Layer 3 of a small transformer language model trained on English Wikipedia (14 layers, counted from 0, width 128).
A neuron's activation on a vector x is SiLU(gate . x) times (in . x), where the dot is the dot product.

Input weights of the MLP neurons that the questions are about. A number n stands for (n - 500) times 0.00081.
n2 gate: 806 418 572 585 454 759 228 264 569 416 385 584 378 435 543 578 786 428 417 291 683 365 566 531 777 682 423 514 447 652 424 411 595 481 524 233 534 535 336 634 540 625 424 448 783 380 611 615 563 513 369 558 634 624 554 458 467 655 771 387 624 773 626 284 718 544 260 518 434 746 335 581 230 612 556 462 372 628 486 354 526 736 835 474 254 630 510 500 158 368 385 559 616 449 364 699 690 822 505 469 215 615 354 283 505 402 335 173 482 477 482 505 655 441 478 404 516 244 591 512 528 619 387 555 722 434 618 462
n15 gate: 398 535 496 366 699 320 532 514 585 514 518 388 268 643 629 528 595 573 563 631 374 546 405 567 394 401 435 723 597 522 306 168 456 608 519 526 650 538 504 522 894 507 612 569 351 375 411 500 431 446 599 564 475 485 435 504 393 717 692 428 493 236 587 424 612 607 631 334 405 460 370 519 550 579 298 469 511 426 628 390 475 457 614 665 437 462 700 369 479 299 350 654 646 628 742 436 422 570 422 425 584 636 507 525 336 278 345 386 443 411 425 743 286 463 559 336 478 546 593 582 459 312 634 544 412 325 466 562
n44 gate: 284 581 583 529 662 230 781 297 406 364 545 336 605 706 298 640 332 404 385 444 621 573 584 418 533 500 615 53 517 483 483 211 496 558 640 356 645 233 578 483 727 522 593 456 530 630 587 658 328 542 538 463 637 401 538 711 384 475 654 535 456 657 546 239 491 442 487 418 765 628 488 622 352 479 314 540 377 432 391 540 648 491 658 703 542 407 600 469 683 677 576 863 461 600 579 744 616 642 478 611 472 471 668 298 671 400 512 574 475 300 583 599 635 367 492 561 311 363 509 322 620 447 295 594 415 553 399 313
n63 gate: 272 375 681 530 523 349 381 475 303 456 782 289 431 407 471 500 677 347 462 511 723 417 508 242 366 485 866 447 441 527 445 452 500 287 551 415 406 529 785 389 302 565 421 586 496 464 585 577 466 360 556 430 529 565 675 592 572 515 568 554 525 500 344 536 348 624 346 377 569 707 370 513 599 615 485 301 358 375 554 397 438 472 576 730 480 625 609 405 388 718 618 526 378 704 426 421 570 482 748 507 721 533 337 590 576 496 651 292 474 455 632 312 604 517 607 529 395 473 540 561 580 445 708 466 399 664 570 409
n70 gate: 681 531 227 579 762 307 608 535 597 363 437 340 336 641 339 340 500 599 577 508 446 477 634 473 318 384 665 630 484 390 457 547 440 630 492 636 329 302 422 386 551 435 483 603 704 655 304 402 746 575 628 492 433 577 460 500 687 547 488 368 386 480 603 542 123 613 893 597 345 423 303 341 574 492 521 646 686 447 446 625 434 428 484 413 399 615 526 255 315 336 500 716 553 438 417 360 564 642 520 582 347 410 700 699 526 550 441 570 722 565 700 373 560 504 611 527 683 475 297 457 508 558 643 484 419 216 429 716
n156 gate: 378 588 726 611 340 721 452 395 357 627 376 543 678 587 507 544 523 374 400 450 679 719 691 462 681 482 550 676 452 721 493 455 588 296 577 584 703 470 507 436 524 590 507 393 346 299 580 691 210 375 556 407 524 325 619 342 667 452 479 507 503 532 448 550 504 428 426 541 483 409 583 518 428 559 633 360 442 351 583 547 565 459 699 596 331 470 364 403 395 391 519 430 550 634 314 633 541 372 475 473 443 586 384 521 669 558 836 428 654 639 531 626 500 474 550 527 485 577 474 519 303 425 472 322 365 408 701 437
n168 gate: 394 440 355 453 230 587 521 504 370 554 514 451 433 472 602 570 520 471 441 714 444 405 289 511 411 600 545 882 356 340 684 554 625 643 694 515 397 595 607 448 540 451 620 497 534 523 690 648 292 410 357 637 493 556 365 586 342 500 593 363 535 419 791 689 649 521 535 557 386 375 453 397 557 660 515 508 575 481 334 403 532 508 400 282 586 345 575 492 755 448 345 570 556 451 892 526 474 518 313 425 647 511 597 657 621 716 475 436 625 671 381 673 688 442 402 328 494 600 372 573 601 593 533 507 451 465 656 519
n218 gate: 407 405 485 453 481 435 557 429 552 558 352 477 448 486 482 623 469 316 567 511 422 429 724 525 500 374 424 696 471 624 518 478 788 535 400 313 593 484 619 459 359 372 446 215 315 393 598 736 559 540 622 767 261 365 449 492 253 597 541 515 360 485 690 511 334 262 641 518 614 595 450 509 431 526 356 539 676 672 610 465 673 629 571 653 523 546 536 543 825 511 414 404 440 238 489 558 526 397 568 453 757 363 545 419 524 553 256 594 529 425 377 492 685 630 430 443 324 539 457 503 447 425 382 238 464 365 488 652
n223 gate: 288 333 485 803 500 616 342 394 861 319 622 481 541 525 279 453 493 579 638 368 580 467 563 526 522 538 493 276 626 358 463 407 352 572 689 308 574 631 308 365 292 558 440 522 763 453 286 528 391 504 409 593 545 196 530 403 639 463 650 575 443 317 639 558 517 544 540 456 665 528 579 548 356 358 484 373 375 669 387 539 496 585 485 378 452 293 443 600 533 640 604 663 496 508 535 530 510 471 388 448 507 770 532 368 346 410 545 338 681 661 325 426 520 338 475 522 673 460 428 524 319 301 410 508 555 255 362 676
n230 gate: 403 606 619 422 281 724 570 540 682 419 368 316 463 424 391 346 407 534 514 408 646 444 666 470 443 545 432 658 568 661 615 594 359 446 514 479 452 539 554 475 618 535 369 402 496 618 487 506 452 548 472 257 432 388 442 465 639 386 490 529 735 455 623 507 474 510 580 580 403 563 500 345 503 360 390 439 302 629 607 386 644 581 420 510 503 635 570 402 587 486 547 773 500 440 493 324 608 646 778 631 329 497 389 397 375 632 337 490 332 619 574 496 713 593 447 450 445 338 343 565 651 671 555 762 636 558 532 350
n245 gate: 527 674 555 590 572 395 687 672 652 573 535 476 466 424 133 545 467 527 536 261 754 587 347 369 592 365 411 552 465 468 554 612 702 596 369 631 581 377 427 713 302 682 700 470 702 702 534 515 551 430 540 608 399 488 759 448 645 485 584 430 377 500 426 632 487 346 471 435 672 835 795 332 604 461 512 450 584 756 435 134 519 668 752 702 511 568 577 542 595 536 650 607 391 533 484 580 577 546 637 588 466 778 466 496 352 427 539 373 423 596 438 456 420 383 496 428 517 628 663 329 476 661 476 544 432 603 471 605
n249 gate: 598 582 674 359 730 400 525 356 542 482 463 661 221 482 500 518 465 426 538 439 504 475 653 336 602 395 440 443 419 344 345 331 478 386 551 554 361 367 511 470 639 163 733 671 848 464 539 553 362 662 481 621 463 553 667 683 363 482 595 717 351 632 786 475 496 325 508 515 431 348 531 484 321 496 542 402 565 451 346 373 515 261 678 514 527 436 838 555 449 309 433 496 443 558 512 464 513 356 691 595 407 405 564 395 372 539 267 675 365 303 515 458 408 500 600 238 418 484 480 429 538 555 645 527 363 344 473 559
n257 gate: 540 540 291 463 584 361 568 412 336 464 447 576 437 520 429 457 569 323 575 572 385 448 491 822 677 500 640 927 537 332 365 468 591 299 749 384 658 654 443 424 683 538 548 334 589 311 160 667 689 463 546 609 549 538 451 445 466 464 689 496 414 454 406 405 477 427 474 496 781 538 621 514 488 512 419 370 572 580 602 790 468 645 542 629 316 270 531 531 416 554 456 517 610 636 582 424 341 655 403 540 571 565 476 178 535 419 553 512 573 663 459 530 699 585 413 512 657 834 197 448 310 617 706 206 739 249 595 399
n262 gate: 600 467 573 547 426 564 450 333 689 555 737 575 533 339 450 438 576 599 522 611 537 255 414 731 261 643 642 593 271 438 913 415 353 350 608 504 270 237 622 368 513 535 477 488 522 565 341 646 522 611 487 970 487 645 702 531 338 483 456 397 398 617 671 640 462 340 436 538 257 412 622 610 585 573 478 590 366 649 478 684 740 270 307 647 645 777 742 523 483 379 418 444 345 340 383 679 446 355 491 732 442 398 353 526 615 715 419 677 589 513 381 456 726 460 277 409 451 545 605 656 712 416 698 456 571 360 401 440
n276 gate: 559 547 617 411 497 634 343 363 380 576 429 275 625 497 420 450 556 557 482 473 533 592 606 441 593 477 628 491 494 723 509 489 630 585 542 449 575 497 452 468 523 515 259 390 208 429 415 457 540 543 494 373 582 565 629 329 489 480 438 449 497 602 446 500 519 463 466 478 640 489 487 458 407 431 447 367 480 535 521 626 607 601 477 404 526 530 624 598 539 523 485 367 598 521 437 434 490 569 615 590 541 466 495 416 688 590 597 404 477 617 375 326 389 747 404 494 551 600 525 547 379 669 299 409 628 705 539 420
n2 in: 709 500 618 588 482 705 325 436 531 487 392 323 447 538 462 374 705 355 469 206 589 313 551 388 612 513 463 667 570 666 469 522 429 495 532 363 545 611 496 500 587 627 286 365 608 383 442 753 540 635 350 500 583 496 592 333 553 768 751 454 688 664 627 226 704 522 360 672 513 671 355 609 275 596 518 421 444 554 400 421 681 702 813 362 219 733 562 626 26 473 430 451 545 377 376 729 685 798 581 491 411 530 345 566 491 431 356 86 547 527 526 649 457 438 580 301 457 440 519 452 802 565 306 590 683 560 661 420
n15 in: 560 149 482 319 507 384 578 489 407 672 353 470 512 504 426 535 650 467 467 470 528 577 358 407 607 544 679 537 388 764 540 715 639 535 264 405 630 471 385 702 525 627 616 472 519 384 687 638 533 536 548 647 741 370 409 425 554 521 652 538 615 574 478 378 428 682 488 415 496 584 333 481 228 431 470 542 482 645 440 552 714 410 663 497 427 542 689 457 546 540 434 588 732 538 375 381 846 581 444 457 451 353 417 493 520 583 308 600 428 656 464 552 555 459 538 359 552 458 644 286 362 343 671 340 549 477 648 353
n44 in: 297 628 632 452 627 229 727 305 340 401 559 396 478 601 411 631 286 339 373 434 636 589 580 461 555 504 618 125 568 467 404 140 451 555 622 387 560 209 650 500 659 512 594 531 562 667 523 610 440 528 561 484 560 356 516 673 378 468 734 483 466 662 524 184 527 480 491 445 778 537 459 606 441 532 338 555 398 414 550 576 669 423 684 680 430 380 548 573 637 666 491 836 508 604 567 713 673 605 426 563 434 441 619 286 612 387 536 539 405 193 528 583 625 417 550 539 279 428 491 373 570 437 303 525 508 542 429 312
n63 in: 353 318 624 455 631 316 463 441 461 567 735 395 652 365 620 493 588 292 581 555 906 398 775 396 408 362 722 422 552 353 406 616 386 420 690 445 383 632 426 469 362 477 540 485 473 507 561 514 576 429 550 221 493 663 734 726 538 340 550 543 431 599 443 496 596 678 512 360 411 721 389 458 667 459 555 289 304 523 535 478 459 468 458 766 507 693 660 355 511 614 673 519 360 700 389 460 463 515 523 426 714 526 359 606 658 465 643 307 470 354 522 301 683 539 416 431 353 468 476 531 391 515 708 415 478 544 599 427
n70 in: 707 560 230 504 744 404 564 549 532 466 477 392 302 661 436 381 431 570 547 572 421 519 504 534 356 429 706 663 554 302 485 599 523 516 528 569 336 300 370 373 611 516 648 582 783 596 297 324 737 542 617 511 419 504 419 484 629 553 460 354 437 437 554 574 235 641 876 504 402 460 297 334 626 577 500 655 686 472 516 618 352 400 381 448 482 564 592 281 357 246 537 680 696 468 407 435 584 489 440 557 422 370 714 512 467 516 315 546 816 571 711 372 650 489 552 650 723 508 392 511 440 527 671 520 444 288 382 653
n156 in: 409 633 679 631 409 733 527 396 369 714 302 525 549 573 537 609 500 410 486 468 687 757 631 490 676 493 543 649 524 638 555 503 698 291 626 460 717 458 510 404 459 635 482 364 368 362 552 735 223 384 455 483 517 380 590 237 634 432 546 406 582 654 462 530 473 330 500 493 527 398 522 506 412 603 678 329 514 496 468 602 527 485 715 622 434 413 440 283 473 538 566 371 592 654 442 576 537 313 571 442 523 568 421 420 619 572 764 534 670 683 456 706 578 548 530 493 466 628 522 553 436 439 476 387 470 493 644 367
n168 in: 363 432 430 547 591 546 622 546 428 500 442 524 322 571 575 459 456 398 412 564 492 583 582 596 450 504 592 307 678 532 155 800 728 363 569 419 786 524 565 632 539 641 463 429 625 514 563 622 567 527 492 334 353 352 512 456 377 408 715 418 519 401 473 346 422 300 733 603 603 543 475 603 327 469 649 512 416 783 703 481 722 391 341 541 618 300 716 608 321 330 512 630 745 629 655 486 626 220 368 293 534 446 433 422 735 411 714 485 435 444 624 576 672 383 339 477 382 488 191 401 632 588 672 325 489 467 565 417
n218 in: 400 401 500 485 552 482 557 468 564 587 297 492 444 496 507 563 473 305 545 462 436 390 825 496 403 444 465 651 475 658 551 518 789 558 400 320 641 471 644 428 359 341 516 257 281 376 531 684 544 613 626 761 268 395 471 458 249 655 624 511 388 515 658 546 346 226 653 593 597 565 547 563 345 540 375 539 608 575 626 427 597 598 594 626 513 518 516 578 829 448 449 444 477 253 477 451 507 507 613 453 701 373 535 375 520 538 266 543 514 388 326 481 587 651 489 411 334 531 524 503 406 417 357 174 468 388 481 625
n223 in: 236 260 508 599 488 697 351 459 758 421 598 472 621 614 327 504 568 634 551 362 500 345 544 515 597 492 482 300 496 539 564 346 400 553 596 202 697 627 376 500 232 512 395 493 752 480 351 504 443 477 473 621 602 269 584 414 571 530 679 659 493 311 607 511 530 526 565 433 608 507 496 644 383 241 520 319 377 687 365 478 410 651 477 318 517 294 417 537 608 542 654 535 524 456 616 561 476 485 312 403 445 741 646 412 377 361 466 417 628 784 296 484 516 346 449 500 629 387 292 431 237 283 492 457 626 263 416 606
n230 in: 456 594 680 396 344 711 571 493 639 596 407 399 443 363 362 403 399 573 468 389 645 480 680 462 466 549 536 686 607 561 590 503 412 530 522 551 461 591 592 414 562 561 374 423 507 633 460 434 374 434 454 291 462 464 472 461 574 449 450 605 653 380 594 530 515 490 526 602 405 536 522 399 466 382 392 445 285 638 569 397 678 526 507 540 475 584 734 422 632 528 463 785 439 482 475 257 572 648 786 654 349 493 361 399 362 518 351 449 315 674 603 486 725 617 447 446 429 327 281 626 672 664 538 812 638 577 511 277
n245 in: 327 676 496 597 558 480 669 704 512 544 596 496 425 426 184 605 394 528 442 433 758 492 398 421 789 414 343 446 368 533 480 671 740 616 475 635 678 422 357 757 416 658 697 543 766 865 642 565 703 480 500 647 204 421 686 367 653 532 570 424 523 435 435 636 558 313 478 496 512 841 745 300 592 444 375 453 421 694 626 200 429 413 681 638 622 422 474 448 425 569 599 614 475 395 399 575 613 512 471 484 535 747 546 585 470 424 617 468 448 587 508 463 613 386 504 445 400 538 569 390 334 583 447 459 406 513 538 754
n249 in: 534 604 500 504 617 508 628 414 520 591 322 794 341 622 500 714 482 419 347 444 347 425 553 293 474 516 551 484 527 433 340 416 457 418 693 412 514 527 595 464 599 227 529 493 746 381 559 507 512 622 527 496 660 445 650 536 322 595 516 809 353 519 565 566 772 262 648 523 406 450 581 405 424 761 595 269 357 645 372 368 458 269 641 599 616 574 696 373 406 387 402 574 571 564 613 548 431 254 595 598 448 473 320 384 624 400 389 334 368 178 489 567 603 486 467 325 346 317 426 350 385 688 558 637 429 176 484 377
n257 in: 516 280 237 320 410 313 500 640 508 504 453 380 700 338 492 477 694 584 545 488 221 469 584 480 504 500 326 554 349 680 436 670 617 458 299 500 462 608 453 418 492 393 279 431 537 475 614 500 729 369 682 496 607 656 468 187 677 146 398 454 603 609 320 450 522 713 577 477 437 422 511 565 508 173 653 416 563 692 533 302 677 762 382 546 559 732 461 474 422 423 721 508 686 521 370 539 633 473 488 496 419 662 546 492 435 350 607 531 291 488 456 521 496 706 512 697 845 661 462 489 266 629 496 402 387 555 429 376
n262 in: 619 336 539 565 389 517 474 377 603 470 737 514 609 408 365 228 602 692 504 603 420 120 394 692 363 412 703 756 319 482 899 435 214 495 669 468 279 145 689 419 457 594 319 513 460 543 533 711 504 548 452 853 440 683 426 460 367 654 398 445 479 482 679 634 269 345 300 538 423 500 620 608 586 556 464 509 393 633 473 662 654 486 371 467 628 744 557 546 394 262 370 500 352 224 423 639 406 517 482 581 403 414 512 544 636 709 448 710 624 438 491 536 674 426 265 323 488 578 565 773 576 406 653 197 449 486 505 323
n276 in: 368 431 588 433 397 550 780 424 545 463 366 573 570 640 487 727 569 788 734 528 562 569 568 371 603 356 599 417 617 635 389 313 544 658 588 659 503 408 523 510 416 343 184 536 430 386 433 606 476 493 589 497 530 531 612 242 331 560 517 472 639 271 669 607 653 424 421 424 517 625 531 506 563 409 500 404 397 500 633 497 480 616 579 265 552 523 496 478 480 524 421 561 399 444 274 584 470 546 712 490 425 453 523 361 402 518 483 394 680 562 480 441 314 658 344 484 506 564 363 598 337 623 449 307 562 550 380 536

Each question shows a token from some text and the vector x that enters the MLP there. A number n stands for (n - 500) times 0.0047.

" a": 547 410 528 510 420 557 592 473 495 451 538 492 427 497 565 456 489 489 473 566 391 419 504 513 615 552 376 420 459 477 702 549 615 451 502 645 649 533 439 500 527 497 464 486 481 556 268 609 407 491 516 469 552 435 476 516 238 476 521 499 494 483 507 475 530 460 472 396 499 535 567 397 594 491 487 592 674 603 514 434 600 545 509 457 512 443 493 471 410 475 444 623 499 327 486 499 456 568 527 588 522 596 573 470 589 437 485 624 455 518 583 431 522 457 539 588 529 566 530 508 420 411 522 522 417 468 566 461
Which of these neurons fires most? n63

"|": 522 402 514 522 561 462 543 518 550 405 664 456 423 460 532 490 453 544 523 467 455 304 503 467 552 514 380 396 405 445 692 344 594 453 626 566 533 474 516 436 564 452 446 498 617 516 474 510 554 484 429 537 536 411 498 496 370 522 471 520 552 576 492 533 532 386 540 450 531 378 469 370 562 471 447 478 517 514 517 417 479 606 524 469 447 578 461 415 504 453 386 547 443 334 555 499 516 540 513 548 582 640 368 532 593 508 532 627 476 578 598 438 560 547 501 587 546 625 507 572 429 488 520 565 497 471 676 422
Which of these neurons fires most? n262

" more": 462 404 550 445 516 531 511 486 595 534 532 485 415 548 580 498 379 528 522 356 445 376 512 397 548 438 525 410 431 440 618 523 481 462 483 561 714 416 415 482 520 408 414 555 487 636 406 495 416 662 391 490 509 566 519 464 487 459 534 531 505 532 451 490 468 365 486 497 570 403 487 341 352 470 571 689 656 464 510 489 475 553 517 460 549 383 475 501 509 531 352 535 502 425 512 288 617 525 601 592 420 612 466 633 545 452 533 542 528 556 590 526 533 761 589 352 552 592 502 431 495 412 447 404 437 525 490 395
Which neuron fires most, and how strongly? n63, at about 0.16

"'": 529 365 624 546 506 472 570 692 542 514 628 328 428 563 453 536 532 493 537 432 466 336 477 383 546 498 487 486 466 536 456 369 526 462 561 623 561 542 520 507 458 452 512 500 540 521 537 451 467 520 590 376 510 361 568 531 486 517 496 493 551 508 423 560 581 525 518 402 393 578 472 569 512 466 438 492 580 529 464 601 573 622 570 377 496 517 483 445 555 448 493 448 569 437 478 497 473 565 324 460 552 469 402 567 609 446 472 600 441 572 433 488 548 664 546 520 567 564 492 430 546 365 486 456 568 566 593 412
Which of these neurons fires most? n249

" You": 511 409 559 600 571 509 574 566 540 424 435 463 380 446 545 554 473 465 490 369 474 523 500 390 549 498 500 391 490 659 669 458 572 482 500 533 450 575 430 494 573 537 510 473 447 294 445 418 392 410 489 435 493 435 484 475 607 476 497 539 528 537 508 364 525 591 611 489 730 300 493 421 531 479 547 641 543 553 464 638 567 587 489 562 596 577 531 467 497 424 539 389 559 467 534 449 411 556 405 405 436 610 429 560 515 385 493 603 461 578 444 485 591 589 562 537 708 547 549 478 393 495 332 541 492 633 640 473
Which neuron fires most, and how strongly? n262, at about 0.27

"ra": 597 409 686 494 528 406 504 575 537 497 468 402 360 464 502 503 416 569 494 335 482 446 552 444 571 459 356 539 529 477 541 503 466 506 517 527 570 455 489 480 496 480 424 645 498 273 326 511 497 535 478 486 416 442 480 441 379 528 484 488 606 484 224 520 595 417 442 458 433 481 467 384 762 525 476 538 509 482 571 640 464 420 526 533 472 528 491 510 418 430 467 428 444 426 517 450 649 535 409 526 568 491 498 537 536 468 522 515 428 530 509 500 547 530 545 463 472 605 628 481 379 480 499 501 462 421 557 471
Which of these neurons fires most? n168

"s": 570 359 569 580 530 441 509 560 577 432 625 463 443 557 603 446 597 553 492 572 610 345 510 481 572 466 363 460 473 455 531 430 513 407 513 578 617 448 539 555 527 498 495 544 529 545 495 670 476 699 472 403 560 338 528 483 491 518 518 497 518 495 386 548 512 368 501 382 412 375 615 376 424 533 530 573 665 461 522 502 453 428 606 447 568 447 455 465 522 471 583 393 455 409 536 466 521 477 519 512 546 490 526 576 582 447 534 431 492 544 570 509 567 509 491 413 540 723 506 548 408 463 554 589 562 509 593 417
Which three neurons fire most, strongest first? n156, n230, n44

" |": 566 414 539 519 513 541 508 559 545 463 589 482 400 505 515 456 400 538 471 450 481 358 509 492 564 545 462 271 521 470 561 402 544 404 536 543 609 533 472 513 538 517 483 559 514 490 369 594 482 556 442 487 473 288 497 469 445 541 441 509 473 526 546 615 565 477 460 431 500 444 428 383 541 507 474 539 497 479 414 481 485 559 554 373 500 546 484 437 501 475 335 578 469 329 524 502 541 549 479 513 607 536 317 508 564 542 574 655 522 517 574 472 613 429 515 436 480 643 535 515 398 484 508 529 503 547 590 431
Which three neurons fire most, strongest first? n262, n223, n257

" A": 536 408 580 530 442 521 556 569 518 392 478 497 388 464 548 378 504 515 490 361 344 396 512 540 595 552 400 407 421 499 601 533 639 460 534 558 553 618 490 510 535 541 499 520 492 216 376 526 434 502 509 545 597 444 479 469 355 497 540 469 519 382 465 457 610 471 584 470 574 518 527 431 608 448 430 574 631 525 499 488 601 453 528 517 512 447 502 480 452 509 559 571 521 426 539 427 382 590 462 536 545 577 540 566 603 521 531 626 495 513 557 434 484 534 496 535 638 655 474 591 390 447 458 575 439 480 629 545
Which of these neurons fires most? n257

" U": 508 406 506 552 476 482 464 571 508 443 455 537 400 475 524 447 410 539 517 307 429 446 497 444 493 485 425 444 437 579 719 515 578 455 535 533 507 586 429 507 509 577 555 598 453 181 354 497 472 482 554 471 477 424 493 459 475 464 548 520 526 475 443 447 696 401 532 420 504 239 520 524 490 477 545 499 469 400 498 520 503 498 560 516 512 565 586 490 485 500 356 615 526 480 468 356 482 502 633 448 518 567 563 525 651 405 476 530 576 577 576 485 451 618 542 580 667 659 540 573 362 467 479 599 461 491 648 519
Which of these neurons fires most? n156

"ate": 584 415 529 509 511 380 553 606 523 421 602 549 399 341 465 362 433 445 457 509 447 367 549 337 460 486 483 454 531 444 431 457 552 456 515 547 500 432 491 515 515 355 494 484 517 537 490 679 493 576 349 442 493 406 525 452 449 544 422 549 612 483 457 520 591 347 483 475 484 544 546 429 536 483 426 502 598 482 469 589 492 393 614 510 619 477 443 468 523 472 408 469 523 404 607 369 467 514 494 516 604 431 404 518 570 417 440 554 525 541 616 394 515 612 490 596 555 618 597 385 427 443 479 462 482 481 509 426
Which of these neurons fires most? n249

"N": 499 434 553 430 549 528 483 583 620 430 441 524 469 549 678 447 480 500 471 422 425 374 573 516 432 518 506 425 616 518 505 479 564 408 558 486 639 682 527 505 531 446 486 592 472 301 362 437 474 579 533 310 560 442 445 491 324 490 515 474 483 548 366 484 598 544 536 574 512 355 535 606 547 489 463 551 529 432 451 570 406 469 571 405 474 576 513 438 577 420 426 473 571 354 520 396 307 538 450 598 485 483 456 534 523 459 561 528 437 576 525 450 515 544 497 525 658 515 492 440 388 481 498 513 480 613 538 420
Which neuron fires most, and how strongly? n245, at about 0.46

"d": 647 378 563 626 466 347 601 465 420 437 592 476 450 457 447 488 505 562 474 683 581 294 561 484 511 484 473 562 465 505 375 454 539 444 518 493 504 479 510 655 526 367 504 558 491 339 460 583 454 592 520 392 553 515 473 491 380 547 534 544 523 457 346 562 578 501 604 493 525 324 402 461 490 639 467 464 647 501 432 514 573 375 477 404 602 500 483 469 385 524 379 506 566 417 591 535 598 574 532 444 577 570 450 586 540 513 556 451 501 563 548 484 552 634 497 498 536 566 484 590 417 485 574 440 518 512 497 529
Which of these neurons fires most? n168

" M": 542 491 557 547 519 501 524 589 562 383 495 494 459 512 552 544 357 541 526 555 456 514 484 357 520 491 378 401 519 550 562 371 666 474 610 509 562 729 553 483 532 455 464 580 489 25 416 441 409 475 457 452 496 460 432 449 496 473 504 539 544 473 442 426 577 423 634 484 508 504 667 583 504 455 505 594 569 532 506 604 623 589 534 537 516 539 472 494 465 456 454 673 507 456 509 462 493 538 431 538 591 545 473 581 608 471 581 536 500 602 590 485 529 599 548 484 572 644 536 644 463 455 534 520 527 501 651 428
The two highest activations, in order: n156, n257

" July": 408 460 510 492 560 537 568 507 545 459 536 555 452 490 455 399 544 494 501 468 532 366 519 457 541 469 536 556 594 495 460 454 639 474 646 594 616 678 468 571 563 419 439 429 570 516 498 459 547 576 419 500 480 295 497 507 439 544 495 496 506 492 541 531 581 500 509 445 521 506 509 435 532 444 402 419 404 378 514 473 405 463 555 386 735 642 501 409 551 498 378 424 507 383 591 416 579 502 619 455 465 537 410 460 535 539 627 561 487 502 552 471 538 605 542 486 538 574 495 355 452 486 456 475 406 588 656 527
Which of these neurons fires most? n276

" being": 481 429 545 502 490 424 525 503 542 532 687 466 398 516 496 502 371 461 457 328 487 205 492 410 505 558 428 472 382 396 515 489 518 423 577 732 558 562 429 518 515 595 483 509 460 594 381 560 422 545 389 492 489 357 474 412 391 586 587 534 556 582 608 391 538 449 500 439 541 537 325 454 580 510 448 647 559 458 491 523 434 691 545 477 611 442 492 453 494 477 303 574 538 396 467 632 539 527 539 618 495 527 482 525 524 517 514 489 468 464 507 509 550 698 572 459 463 577 502 538 477 469 522 511 511 597 489 521
Which of these neurons fires most? n2

" to": 646 504 610 558 490 443 508 492 472 467 451 426 365 477 448 499 551 483 461 506 353 388 476 488 471 415 417 309 447 493 608 438 516 458 531 686 498 528 466 462 489 469 510 509 431 492 305 604 524 515 337 478 447 296 467 469 465 529 517 499 476 539 521 450 522 463 566 450 444 537 480 357 472 493 497 577 494 502 496 479 532 684 450 446 596 444 467 451 423 474 363 568 520 331 530 400 466 527 461 520 634 544 431 538 545 486 577 465 506 573 586 487 631 596 462 445 527 635 534 398 334 511 514 541 456 402 514 523
Which of these neurons fires most? n70

"pp": 545 658 525 570 506 434 613 509 522 536 612 532 464 499 538 470 377 552 454 730 388 476 563 484 612 528 525 491 496 414 616 481 575 420 533 586 514 537 573 535 502 575 412 545 387 304 610 536 552 621 387 426 540 501 478 472 459 419 514 512 455 555 468 585 590 439 529 450 459 395 525 603 519 516 419 514 492 528 541 582 553 631 619 296 557 537 421 493 360 465 422 510 492 445 561 549 585 520 556 397 644 488 489 506 490 525 462 472 419 443 560 424 511 602 610 531 384 577 517 630 616 422 449 519 449 538 598 274
Which of these neurons fires most? n223

"na": 515 475 592 529 484 505 496 541 480 435 557 456 420 473 489 488 498 477 406 413 578 457 542 472 629 449 510 593 437 606 394 457 478 511 550 565 598 640 470 531 488 560 491 631 519 477 481 675 456 706 598 535 490 500 407 480 452 503 533 481 722 520 376 560 562 479 531 492 513 470 515 460 692 382 513 569 581 500 549 619 400 452 508 456 509 558 567 469 427 373 555 462 427 436 589 539 525 565 331 597 515 593 464 434 556 417 500 532 438 458 590 387 533 381 408 549 496 570 560 551 343 507 500 456 479 558 527 503
Which of these neurons fires most? n257

"im": 480 487 618 463 564 417 602 479 487 391 622 537 454 566 474 538 457 535 497 460 484 412 533 401 594 488 527 501 603 605 500 531 533 464 474 605 481 468 547 496 561 443 550 634 569 514 495 653 464 553 422 349 472 496 501 380 392 429 502 575 615 563 358 602 596 576 439 571 503 490 569 472 530 531 437 662 488 518 563 533 527 578 507 565 495 559 427 404 464 487 378 511 499 448 602 383 485 526 426 493 428 467 449 467 539 446 512 518 491 560 506 473 613 494 490 480 524 572 494 701 508 358 641 528 516 440 685 442
Which of these neurons fires most? n230

";": 586 380 551 497 544 562 579 502 598 409 617 507 428 527 496 385 438 552 345 548 468 378 515 511 599 485 543 292 402 492 580 440 445 468 534 546 612 495 469 567 582 381 460 570 474 462 444 480 478 497 409 405 500 356 421 501 426 585 458 492 543 500 611 514 578 463 475 470 452 360 399 321 517 551 520 502 447 491 424 381 510 505 557 333 530 534 488 468 551 460 336 561 491 355 638 467 421 533 446 461 457 479 486 617 502 528 528 579 493 487 568 487 536 434 530 511 510 621 558 537 440 489 455 467 525 587 615 386
Which of these neurons fires most? n257

" and": 557 342 597 501 477 502 506 566 528 440 848 470 393 530 433 513 499 549 478 470 450 350 474 546 579 415 457 392 532 470 575 546 517 395 492 593 510 567 482 520 539 502 489 547 425 483 385 525 514 501 319 503 478 258 435 496 436 511 509 480 573 564 489 429 537 464 494 480 468 463 468 400 494 518 498 533 536 501 491 522 460 659 478 406 513 453 464 472 560 515 305 529 560 321 514 568 472 525 439 507 602 495 488 521 513 428 564 570 378 596 576 509 589 481 483 546 583 541 510 521 341 480 491 446 509 528 611 294
Which three neurons fire most, strongest first? n223, n249, n70

"an": 658 460 559 454 493 466 710 490 647 432 572 514 448 522 536 504 430 441 578 467 561 419 540 393 599 461 453 488 563 454 507 557 471 451 547 568 460 500 495 414 525 583 499 502 465 428 484 667 381 576 485 456 465 448 434 485 476 557 449 506 545 509 239 551 550 378 451 498 484 642 521 476 635 525 470 548 388 421 465 625 452 448 520 547 520 475 522 449 587 329 525 582 428 447 602 423 421 543 470 438 596 527 476 592 591 464 468 496 424 492 610 439 531 514 454 424 697 513 509 469 445 526 509 584 527 546 554 350
Which of these neurons fires most? n230

" R": 555 381 521 595 516 437 485 503 636 438 406 468 440 550 546 438 340 589 527 497 494 458 492 519 517 521 335 486 384 569 525 383 557 413 517 561 474 616 532 474 559 621 492 647 486 100 413 446 500 506 451 562 524 454 470 484 349 462 457 488 534 500 413 414 701 468 550 516 640 322 551 514 456 549 392 502 502 448 485 627 568 486 465 461 615 684 457 478 502 454 419 563 505 504 519 513 600 511 504 496 519 495 505 505 606 522 544 579 448 527 611 455 560 629 599 505 543 568 506 603 431 469 479 459 480 540 731 488
The two highest activations, in order: n245, n63

"us": 485 342 591 454 557 401 543 520 468 613 533 456 404 518 596 401 569 557 370 393 475 453 510 454 539 417 424 477 606 401 558 482 532 504 579 555 509 458 513 489 471 535 513 584 327 417 488 726 461 671 372 629 511 449 475 474 375 518 488 472 585 556 460 539 554 381 444 490 418 374 542 415 471 560 549 597 444 527 538 546 423 363 475 443 462 389 480 390 385 465 443 486 471 466 556 416 545 551 488 384 560 405 510 494 503 444 560 410 441 529 546 459 559 476 537 467 641 538 478 523 502 366 451 597 591 672 564 497
Which of these neurons fires most? n245